Layer 12 of a small transformer language model trained on English Wikipedia (24 layers, counted from 0, width 64).
Take only the direct path to the model's output, skipping the later layers: a vector added to the residual stream pushes a token's score in proportion to its dot product with that token's output vector.

Output vectors of the tokens that the questions are about. A number n stands for (n - 500) times 0.0038.
"ed": 377 611 592 702 640 627 399 346 544 297 748 602 598 396 564 514 572 435 385 353 437 533 400 646 706 433 640 608 472 393 617 356 614 500 274 496 784 553 449 511 596 352 355 478 494 511 546 622 696 697 367 500 537 465 570 597 333 351 459 473 581 610 411 446
"fore": 299 500 459 374 440 323 554 383 453 265 609 375 388 385 443 725 359 600 454 500 367 604 591 682 644 518 230 447 413 464 456 478 84 458 531 454 490 728 688 396 688 606 727 294 581 353 468 194 500 555 621 436 258 478 522 753 409 767 268 650 548 276 594 492
"ational": 58 568 471 260 651 491 450 254 439 596 473 483 574 652 565 299 642 593 470 375 297 555 730 696 644 363 834 367 380 568 349 542 522 491 584 496 563 441 454 386 763 514 631 552 288 530 605 402 490 398 489 271 496 475 567 700 420 462 353 602 533 521 613 439
"30": 449 528 506 488 287 609 573 472 261 576 622 364 551 508 461 548 463 497 534 500 547 596 580 494 446 394 459 425 419 310 536 451 522 313 661 376 360 503 445 528 630 448 614 342 744 585 543 556 341 531 590 579 570 624 597 487 635 580 494 466 435 482 640 482
"io": 496 406 504 344 574 458 602 441 561 438 538 559 394 418 503 344 670 486 417 463 136 531 361 610 627 574 547 284 510 537 312 533 673 405 526 572 393 472 658 560 463 456 436 748 497 479 559 368 550 410 639 556 212 629 533 583 642 444 154 574 342 446 664 348
"wo": 385 405 451 461 374 590 569 574 399 421 604 540 586 588 588 413 740 533 514 388 589 648 396 557 471 377 521 404 539 263 319 624 546 514 593 405 439 550 613 487 609 405 500 309 644 298 624 284 193 388 742 425 572 504 624 881 786 674 263 623 806 309 423 219
"ro": 493 364 525 528 321 638 467 574 316 420 469 670 423 655 401 230 552 520 385 575 491 473 522 400 528 359 602 108 504 467 603 391 530 586 362 626 721 565 615 646 401 484 493 497 474 480 380 430 459 574 636 487 654 438 366 643 577 767 391 371 661 436 503 643
"ren": 749 414 488 325 443 523 321 459 416 487 436 520 548 570 668 199 675 522 508 621 433 421 545 552 665 536 437 412 460 194 528 706 546 500 403 344 700 595 742 875 383 357 552 589 464 565 706 582 271 393 609 648 589 452 484 487 431 565 410 684 672 338 598 358
"ic": 533 637 444 735 512 755 521 349 558 569 574 589 463 424 598 616 675 653 339 512 418 632 379 640 544 582 596 448 522 557 455 523 736 551 523 711 713 645 533 397 602 585 367 474 482 592 493 319 642 463 547 568 418 507 635 195 577 384 481 474 462 461 463 571
"ball": 298 480 432 401 395 576 504 383 320 328 509 558 455 588 601 382 786 518 357 364 614 675 520 608 666 783 359 361 485 149 505 505 224 594 500 215 411 495 662 451 825 625 788 360 570 218 350 569 368 603 600 405 351 457 519 521 490 729 180 495 779 306 546 301
"ents": 500 560 463 582 500 397 673 393 614 443 599 304 551 594 558 545 743 598 425 554 332 551 407 724 849 423 784 119 464 703 531 427 200 472 669 561 553 638 529 828 463 633 454 589 847 460 573 560 271 598 598 643 324 550 318 626 579 445 687 464 435 361 814 469
" years": 542 419 356 301 268 339 621 437 426 602 626 407 492 455 531 521 464 351 509 450 600 386 582 626 561 462 561 400 449 359 397 609 649 379 568 307 748 825 492 504 634 691 891 645 660 409 432 530 452 749 511 481 183 715 550 688 598 372 603 547 657 702 496 507
"wn": 660 332 513 627 277 476 412 646 401 482 451 548 464 547 468 393 689 625 482 579 356 722 588 625 668 686 513 375 427 390 572 487 486 558 587 403 330 488 413 561 769 766 572 285 606 246 653 633 367 867 410 422 517 539 773 514 285 785 534 664 562 449 383 276
"ious": 455 286 329 243 351 420 756 183 296 331 643 638 417 522 565 421 786 562 262 561 267 450 427 614 698 282 591 265 449 279 565 679 528 583 621 664 665 340 512 672 773 495 590 579 609 486 469 691 363 295 480 616 323 540 638 471 378 500 308 520 607 658 663 538
" other": 531 289 339 271 582 285 478 464 427 553 654 332 377 429 496 558 519 388 552 624 574 562 420 650 621 554 728 337 502 480 229 769 447 572 551 456 410 827 482 638 539 706 618 455 673 359 570 417 469 567 535 490 474 551 718 595 536 658 561 548 604 393 697 711
"ative": 137 590 442 398 517 410 418 334 389 351 575 332 812 412 500 513 704 611 282 552 295 707 545 718 618 376 806 496 433 518 491 766 311 596 589 545 689 554 552 482 851 447 655 653 376 408 509 392 419 306 412 532 444 389 367 500 361 518 375 717 693 504 658 416
" play": 506 413 373 227 564 305 462 401 430 522 511 567 500 568 675 641 404 448 650 380 580 462 434 516 620 523 514 515 485 494 511 544 277 630 462 300 527 525 495 636 564 585 562 508 346 401 429 595 573 578 345 542 418 512 471 497 562 618 329 732 482 514 449 548
"]": 172 385 490 572 495 315 652 510 431 193 611 428 490 343 593 363 425 395 695 579 427 658 621 571 449 551 580 357 478 484 430 659 377 627 773 631 601 650 514 510 847 650 335 368 300 376 800 233 102 725 662 666 530 783 860 566 110 578 214 586 436 303 549 509
"son": 564 431 432 598 423 600 732 579 535 380 636 449 406 616 697 379 454 460 557 531 152 258 517 967 594 716 446 327 498 582 155 453 513 701 756 491 485 384 504 526 585 491 562 410 673 320 564 465 331 509 637 675 430 432 619 812 483 659 459 405 492 446 500 405
"clud": 436 419 365 513 345 439 866 472 562 682 509 371 564 398 801 208 572 684 454 473 435 588 631 643 549 465 495 505 443 515 306 579 283 500 957 333 529 817 405 450 482 698 518 334 513 286 719 263 427 712 749 424 428 679 718 737 515 660 486 406 729 310 453 700
".": 633 540 616 589 463 548 438 489 670 621 435 376 452 455 357 589 350 415 317 467 665 260 488 257 483 479 426 542 503 561 417 467 592 594 488 488 706 469 321 531 387 588 447 422 434 665 433 503 593 358 533 519 602 494 570 532 601 402 394 675 583 461 542 573
"ition": 360 605 351 403 471 624 588 411 591 516 611 511 430 516 497 343 766 620 403 479 405 450 732 512 622 564 618 560 484 500 292 496 666 656 557 399 658 765 614 542 465 619 388 614 586 415 420 589 478 403 442 708 331 827 633 621 477 442 448 246 466 306 589 275
"om": 555 628 521 589 517 582 339 494 511 686 396 538 468 457 314 449 731 503 432 383 368 639 447 507 539 542 615 414 507 672 367 420 507 446 517 560 600 523 684 595 639 463 430 690 664 503 507 231 627 571 341 369 624 549 660 630 599 792 422 535 556 681 561 390
" l": 495 334 414 334 522 545 454 551 490 550 538 429 412 445 470 570 363 441 619 485 593 445 464 576 555 439 440 568 527 476 595 602 525 539 500 522 609 556 392 383 463 668 330 544 479 430 372 671 570 418 445 481 555 453 472 462 471 483 558 563 424 595 378 543
"ember": 682 516 516 587 490 441 592 27 375 194 524 510 732 401 831 526 658 510 623 353 302 451 793 623 488 724 708 567 462 410 296 672 353 317 547 537 488 544 590 447 971 680 927 403 732 404 573 420 512 606 519 603 148 698 443 478 537 384 459 576 648 556 536 563
"mer": 459 448 491 576 356 702 360 410 319 611 625 601 487 508 513 459 561 633 754 246 478 479 561 588 770 390 666 432 498 565 199 578 145 481 449 392 596 500 462 732 542 525 910 476 662 338 629 519 317 631 628 471 92 551 615 637 421 347 370 444 684 270 472 318
"al": 453 497 497 509 602 762 335 333 654 320 310 517 519 467 524 470 529 544 286 451 340 513 651 540 634 513 530 383 526 711 619 584 662 458 507 552 718 456 687 541 436 366 658 408 604 632 530 551 665 466 346 391 545 480 406 414 418 548 628 541 428 665 570 627
"ok": 553 183 550 573 535 440 426 431 503 482 415 600 392 663 476 655 832 625 473 561 496 569 408 521 582 627 591 351 500 530 340 570 601 262 446 527 396 532 540 723 326 442 454 515 612 342 675 449 515 681 371 440 552 540 553 372 547 561 474 548 571 415 456 629
"uring": 450 417 423 228 345 408 554 204 255 462 564 428 622 631 627 415 440 622 500 422 624 335 472 345 651 455 637 455 412 326 349 518 306 360 709 555 641 641 838 596 529 363 450 568 644 478 336 196 407 408 736 309 421 767 849 490 440 408 518 853 593 478 524 414
"erman": 620 394 532 250 409 293 452 451 172 357 455 456 581 563 685 539 810 560 606 362 552 515 602 491 713 536 749 524 452 496 508 580 475 302 644 402 602 376 657 387 278 362 872 496 551 519 609 480 354 488 672 615 500 592 556 577 451 609 285 549 550 484 570 287

Each question shows what one neuron of this layer's MLP adds at an activation of 1. A number n stands for (n - 500) times 0.00063.

n185: 494 590 412 464 812 586 470 496 370 408 421 358 634 302 324 455 283 442 571 509 729 466 487 506 496 553 494 375 651 661 423 536 497 648 350 517 603 468 303 669 367 438 480 605 377 642 372 346 620 435 554 457 617 492 428 301 602 467 494 716 511 471 391 676
Pushed down most: "wn"

n181: 441 507 471 545 565 398 573 287 455 533 661 689 577 597 533 402 672 516 609 489 537 660 656 495 808 436 381 526 547 501 548 395 707 509 510 731 586 308 690 460 727 359 318 456 510 417 429 616 579 732 451 422 597 485 390 500 221 359 467 591 552 442 377 353
Pushed down most: " other"

n101: 452 252 757 365 436 679 687 415 644 482 645 221 459 492 515 584 446 406 549 442 484 486 381 611 666 378 561 247 434 495 369 645 571 541 473 370 581 401 588 589 629 678 527 610 509 394 564 572 461 360 429 457 254 635 711 501 236 444 459 549 517 604 581 404
Pushed down most: "ro"

n71: 617 401 650 362 453 513 596 573 603 590 496 681 673 582 555 631 744 568 496 589 516 523 674 422 358 567 552 549 305 665 590 422 469 409 322 205 307 454 668 532 588 437 456 492 364 291 340 382 521 626 427 550 444 466 495 600 397 487 588 551 478 494 196 516
Pushed up most: "wn"

n15: 382 653 361 589 554 504 584 395 434 577 481 448 287 665 293 670 721 420 413 366 418 424 497 487 567 554 411 561 378 444 367 420 487 413 615 540 536 410 529 372 490 480 527 509 762 599 619 498 547 432 498 638 372 344 633 568 503 379 415 531 537 474 386 357
Pushed down most: "ro"

n169: 655 375 463 391 422 350 573 501 470 594 383 722 386 326 511 518 340 207 342 548 516 689 448 313 487 554 670 387 651 592 584 478 476 444 574 506 681 525 512 473 535 406 666 384 598 438 494 471 422 541 630 600 581 399 365 534 694 586 463 417 759 505 641 469
Pushed up most: "ro"

n168: 411 390 493 745 569 461 541 549 633 507 539 503 529 452 472 481 495 398 500 612 495 529 531 447 575 464 335 662 618 331 418 434 436 349 563 270 272 574 723 536 575 573 418 512 390 512 407 588 279 362 544 498 577 408 305 532 429 627 423 477 639 472 491 478
Which two tokens does it push up most, strongest first? "ball", "wo"

n112: 613 567 431 325 233 792 315 535 634 231 596 507 443 417 434 546 685 655 433 286 438 453 411 594 322 531 498 463 353 432 401 501 555 465 468 601 462 470 352 428 698 568 511 372 602 463 352 494 446 632 522 477 349 254 579 571 496 702 338 586 475 534 442 430
Pushed up most: "ball"

n59: 430 435 547 685 384 582 516 591 373 428 475 628 559 395 558 505 615 230 493 239 754 369 310 523 596 527 555 527 392 560 151 550 686 448 481 596 363 529 380 546 141 350 236 632 459 268 412 624 667 508 500 544 573 482 487 729 734 604 425 540 673 341 394 322
Pushed up most: "wo"

n76: 421 549 365 523 464 482 520 567 438 586 529 500 541 752 230 573 574 310 544 424 423 542 476 606 212 393 405 616 637 687 528 431 595 580 402 442 524 533 533 355 430 558 290 404 528 459 710 311 371 598 564 599 617 409 539 408 353 432 341 539 645 496 553 598
Which two tokens does it push up most, strongest first? "]", "wo"

n57: 548 556 545 444 171 567 464 539 420 578 530 612 618 578 446 455 572 477 280 420 421 673 584 397 761 574 573 414 623 334 446 478 219 692 544 524 654 721 305 421 518 437 877 508 644 772 627 553 384 531 364 456 531 781 540 448 572 453 366 377 512 667 503 417
Pushed down most: " l"

n126: 439 429 178 589 673 411 623 730 740 392 761 469 468 386 595 520 491 462 656 521 488 487 518 574 626 577 577 835 500 707 377 455 426 558 426 672 603 602 636 720 623 437 549 534 236 507 554 266 503 476 552 479 410 646 461 670 493 520 528 454 802 465 660 543
Pushed up most: "]"

n80: 584 381 351 401 272 598 452 600 801 494 504 312 543 372 611 689 360 456 374 662 413 332 522 327 141 656 439 362 528 528 595 502 697 594 640 404 631 606 231 521 258 602 426 545 512 554 586 508 462 550 603 507 593 368 410 368 659 518 475 461 424 400 494 578
Pushed up most: "."

n47: 231 516 245 615 670 391 608 351 627 375 557 486 531 468 654 514 554 441 508 369 396 452 561 492 455 301 657 576 538 358 858 458 480 475 489 332 498 587 538 365 639 423 505 487 519 422 463 380 487 750 275 671 337 250 446 645 443 504 617 595 456 660 494 662
Pushed up most: "ed"

n99: 418 518 654 449 577 669 622 695 396 724 502 466 508 516 338 440 534 666 612 417 764 385 453 519 541 669 241 801 638 599 347 649 528 515 535 502 493 630 494 545 431 703 461 581 661 664 440 584 731 678 629 637 724 339 743 434 643 658 308 623 716 341 390 403
Pushed up most: "."

n84: 549 406 446 532 322 685 647 591 680 750 389 507 291 571 479 331 513 636 465 571 389 509 555 547 273 443 515 529 490 547 426 389 732 303 287 607 542 737 483 544 490 479 501 741 575 639 364 291 532 559 336 467 428 582 612 421 551 384 429 359 510 601 552 485
Pushed down most: "ball"

n91: 587 523 452 506 502 607 403 481 471 502 362 159 658 603 415 375 483 335 577 369 506 415 427 459 491 489 528 781 595 666 653 147 321 392 494 528 629 527 659 663 508 760 639 930 607 349 640 555 342 628 439 366 274 616 602 539 645 455 507 435 583 673 347 557
Which two tokens does it push up most, strongest first? " years", "mer"

n173: 288 589 498 558 647 368 342 624 459 490 443 506 351 457 557 277 399 449 606 530 422 364 296 408 761 522 566 483 534 516 447 250 637 233 700 322 633 651 411 409 507 437 491 685 707 408 659 372 393 526 470 413 453 430 706 570 543 412 272 361 459 484 564 537
Pushed up most: "io"

n56: 443 470 476 675 594 505 615 644 384 358 450 554 412 417 626 506 475 603 637 544 560 620 564 464 364 329 417 342 371 456 368 467 503 598 536 449 352 763 540 405 393 516 416 749 454 472 481 272 448 576 725 483 559 477 488 485 391 461 694 537 518 468 279 530
Pushed down most: "ious"

n81: 496 493 209 702 569 517 299 359 575 676 519 424 618 533 506 762 503 382 419 375 583 722 394 502 437 430 426 537 519 309 201 356 390 556 436 506 568 326 279 441 443 645 376 652 612 687 453 436 500 522 717 451 561 585 629 304 447 200 562 551 270 526 663 799
Which two tokens does it push up most, strongest first? "ic", "."

n3: 412 542 529 353 556 644 468 583 697 303 564 629 461 364 547 491 412 718 347 589 529 773 527 381 455 433 571 332 497 395 641 405 387 475 589 752 283 381 421 397 473 432 515 575 687 572 632 664 483 287 579 396 589 324 401 357 420 501 361 825 484 419 656 227
Pushed down most: " years"

n17: 496 680 454 520 419 753 411 543 692 570 613 692 338 588 354 375 564 364 506 288 689 563 399 545 373 468 432 504 506 612 428 398 525 493 492 353 365 333 611 544 327 328 591 596 468 507 469 384 592 575 569 497 539 712 507 450 415 542 477 476 630 536 430 425
Which two tokens does it push up most, strongest first? "om", "mer"

n110: 239 520 674 232 406 517 454 509 475 595 507 494 507 433 454 472 576 386 508 384 532 323 731 547 400 364 730 453 414 764 517 573 676 480 821 492 318 322 410 612 472 545 455 478 283 433 475 456 573 593 615 292 713 263 497 518 521 534 246 475 378 368 570 661
Pushed up most: "ational"

n39: 513 410 546 555 387 589 396 609 551 377 570 622 529 856 390 268 418 406 552 385 568 474 606 802 575 439 198 475 260 398 434 473 749 779 174 568 798 605 230 467 670 478 582 534 638 520 548 563 586 606 555 653 690 424 529 479 555 378 552 530 521 636 405 671
Which two tokens does it push up most, strongest first? "ed", "ro"

n2: 572 616 661 350 472 342 277 270 256 651 657 498 530 349 539 656 559 109 673 505 553 388 522 605 327 271 614 487 590 455 603 459 576 408 518 655 378 567 490 529 476 525 505 423 731 657 393 665 301 546 571 411 539 320 583 612 572 465 484 459 524 453 429 518
Pushed up most: "30"

n70: 534 718 328 378 555 462 623 638 618 335 401 299 494 675 581 288 487 518 480 555 580 369 370 486 608 460 500 398 363 434 469 535 622 654 489 579 474 344 316 347 389 403 541 785 508 436 300 433 422 533 265 456 565 331 659 537 670 385 709 400 401 394 424 335
Which two tokens does it push up most, strongest first? "son", "ition"

n12: 394 397 454 427 559 544 592 209 375 596 679 666 508 626 645 512 460 447 485 564 433 380 405 565 402 379 436 707 487 578 472 377 365 358 419 664 671 582 591 530 272 540 456 428 554 489 484 471 358 450 240 282 453 453 675 327 664 510 631 460 715 445 566 331
Pushed up most: "uring"

n4: 424 632 425 596 620 422 424 460 645 499 525 438 454 815 465 578 396 326 427 539 540 538 555 457 503 534 405 637 541 589 515 540 554 662 379 698 552 503 451 475 406 550 703 390 677 554 451 372 485 342 569 612 585 571 409 363 470 398 456 320 563 420 449 546
Pushed down most: "wn"

n67: 505 492 315 433 470 440 599 457 580 571 369 415 367 559 408 618 783 531 722 511 631 561 347 560 545 503 568 611 442 432 544 377 435 407 473 493 658 537 625 656 315 371 556 473 591 520 686 449 394 731 554 582 486 601 488 283 503 550 587 473 518 628 311 708
Pushed up most: "ok"

n188: 533 490 512 567 561 745 495 344 433 588 664 416 485 322 494 528 610 564 375 693 482 315 848 474 272 592 566 570 573 597 312 585 275 470 555 509 498 679 498 411 530 599 844 602 398 512 368 418 522 623 507 221 380 498 567 463 528 658 489 491 478 577 580 502
Pushed up most: "ember"

n64: 238 332 459 587 342 492 615 423 360 796 314 574 332 495 562 373 527 586 351 302 558 564 441 419 443 335 519 315 573 725 331 520 494 453 470 588 602 447 536 344 532 803 550 378 495 844 514 622 409 392 645 639 738 504 498 523 460 585 649 784 319 581 427 434
Pushed up most: "ational"

n115: 441 466 636 217 490 555 189 636 502 549 561 594 500 499 300 470 340 447 379 348 752 464 572 752 662 513 502 330 582 435 418 248 217 334 453 462 487 688 231 467 463 583 526 396 491 510 478 426 545 651 644 443 635 434 647 652 446 207 456 632 581 461 505 494
Which two tokens does it push up most, strongest first? "mer", "fore"

n180: 554 493 712 535 649 479 575 391 264 431 538 614 503 542 377 433 626 412 582 273 799 481 540 549 260 486 518 685 625 171 569 434 632 513 308 607 536 355 707 632 481 551 429 629 803 446 419 517 449 610 346 448 548 404 707 407 448 470 525 462 558 595 515 491
Pushed up most: "ed"

n155: 604 626 356 553 314 509 640 546 465 474 462 556 529 542 445 678 552 269 423 428 363 468 598 433 545 376 421 544 500 514 600 570 511 575 475 697 708 494 419 639 542 491 456 556 511 453 528 384 486 489 468 652 524 573 580 479 538 543 531 600 558 576 546 516
Pushed down most: "ball"

n186: 395 489 669 698 494 763 451 332 344 598 601 652 364 461 491 499 583 302 424 223 415 690 515 643 671 483 358 355 258 373 471 531 577 824 539 535 426 500 510 418 482 588 426 609 551 558 484 581 683 693 588 510 274 531 555 484 654 546 231 414 533 493 491 447
Pushed up most: "ball"

n94: 436 609 340 445 612 438 610 634 521 470 536 452 561 517 453 650 460 363 580 560 666 409 588 539 500 511 613 400 351 370 509 472 420 448 583 794 571 337 594 511 560 418 499 600 451 693 352 445 638 613 559 443 697 515 620 561 398 492 477 612 677 593 354 575
Pushed up most: "uring"

n109: 520 797 375 393 637 537 457 528 578 606 451 544 441 595 532 537 551 321 529 412 620 366 628 384 524 542 508 698 467 430 355 551 638 656 559 528 676 555 602 401 433 390 411 730 463 562 436 460 671 255 378 572 535 506 525 377 585 575 406 326 614 532 486 356
Pushed down most: "wn"

n93: 575 676 350 516 593 227 296 453 280 351 481 340 416 458 527 376 517 516 552 461 347 381 535 489 267 616 398 449 323 504 384 552 520 643 582 474 729 462 546 423 514 541 455 698 646 563 303 439 673 310 252 580 240 635 515 480 542 403 594 561 627 540 499 616
Pushed up most: "ember"

n89: 332 623 426 285 514 417 469 491 474 543 330 383 420 489 696 493 707 614 473 723 370 547 569 533 480 400 522 427 437 539 513 356 548 425 393 547 386 560 301 341 768 309 628 429 767 396 481 588 427 566 421 477 350 490 589 532 594 412 347 507 509 415 488 421
Pushed down most: "."

n183: 631 254 376 474 553 547 754 460 457 538 497 559 532 580 648 488 644 472 579 558 635 574 547 577 669 453 404 592 539 217 703 625 555 495 452 471 454 505 135 334 505 513 381 498 472 639 376 730 379 571 610 517 272 775 540 365 563 387 523 422 596 572 768 606
Pushed up most: "ious"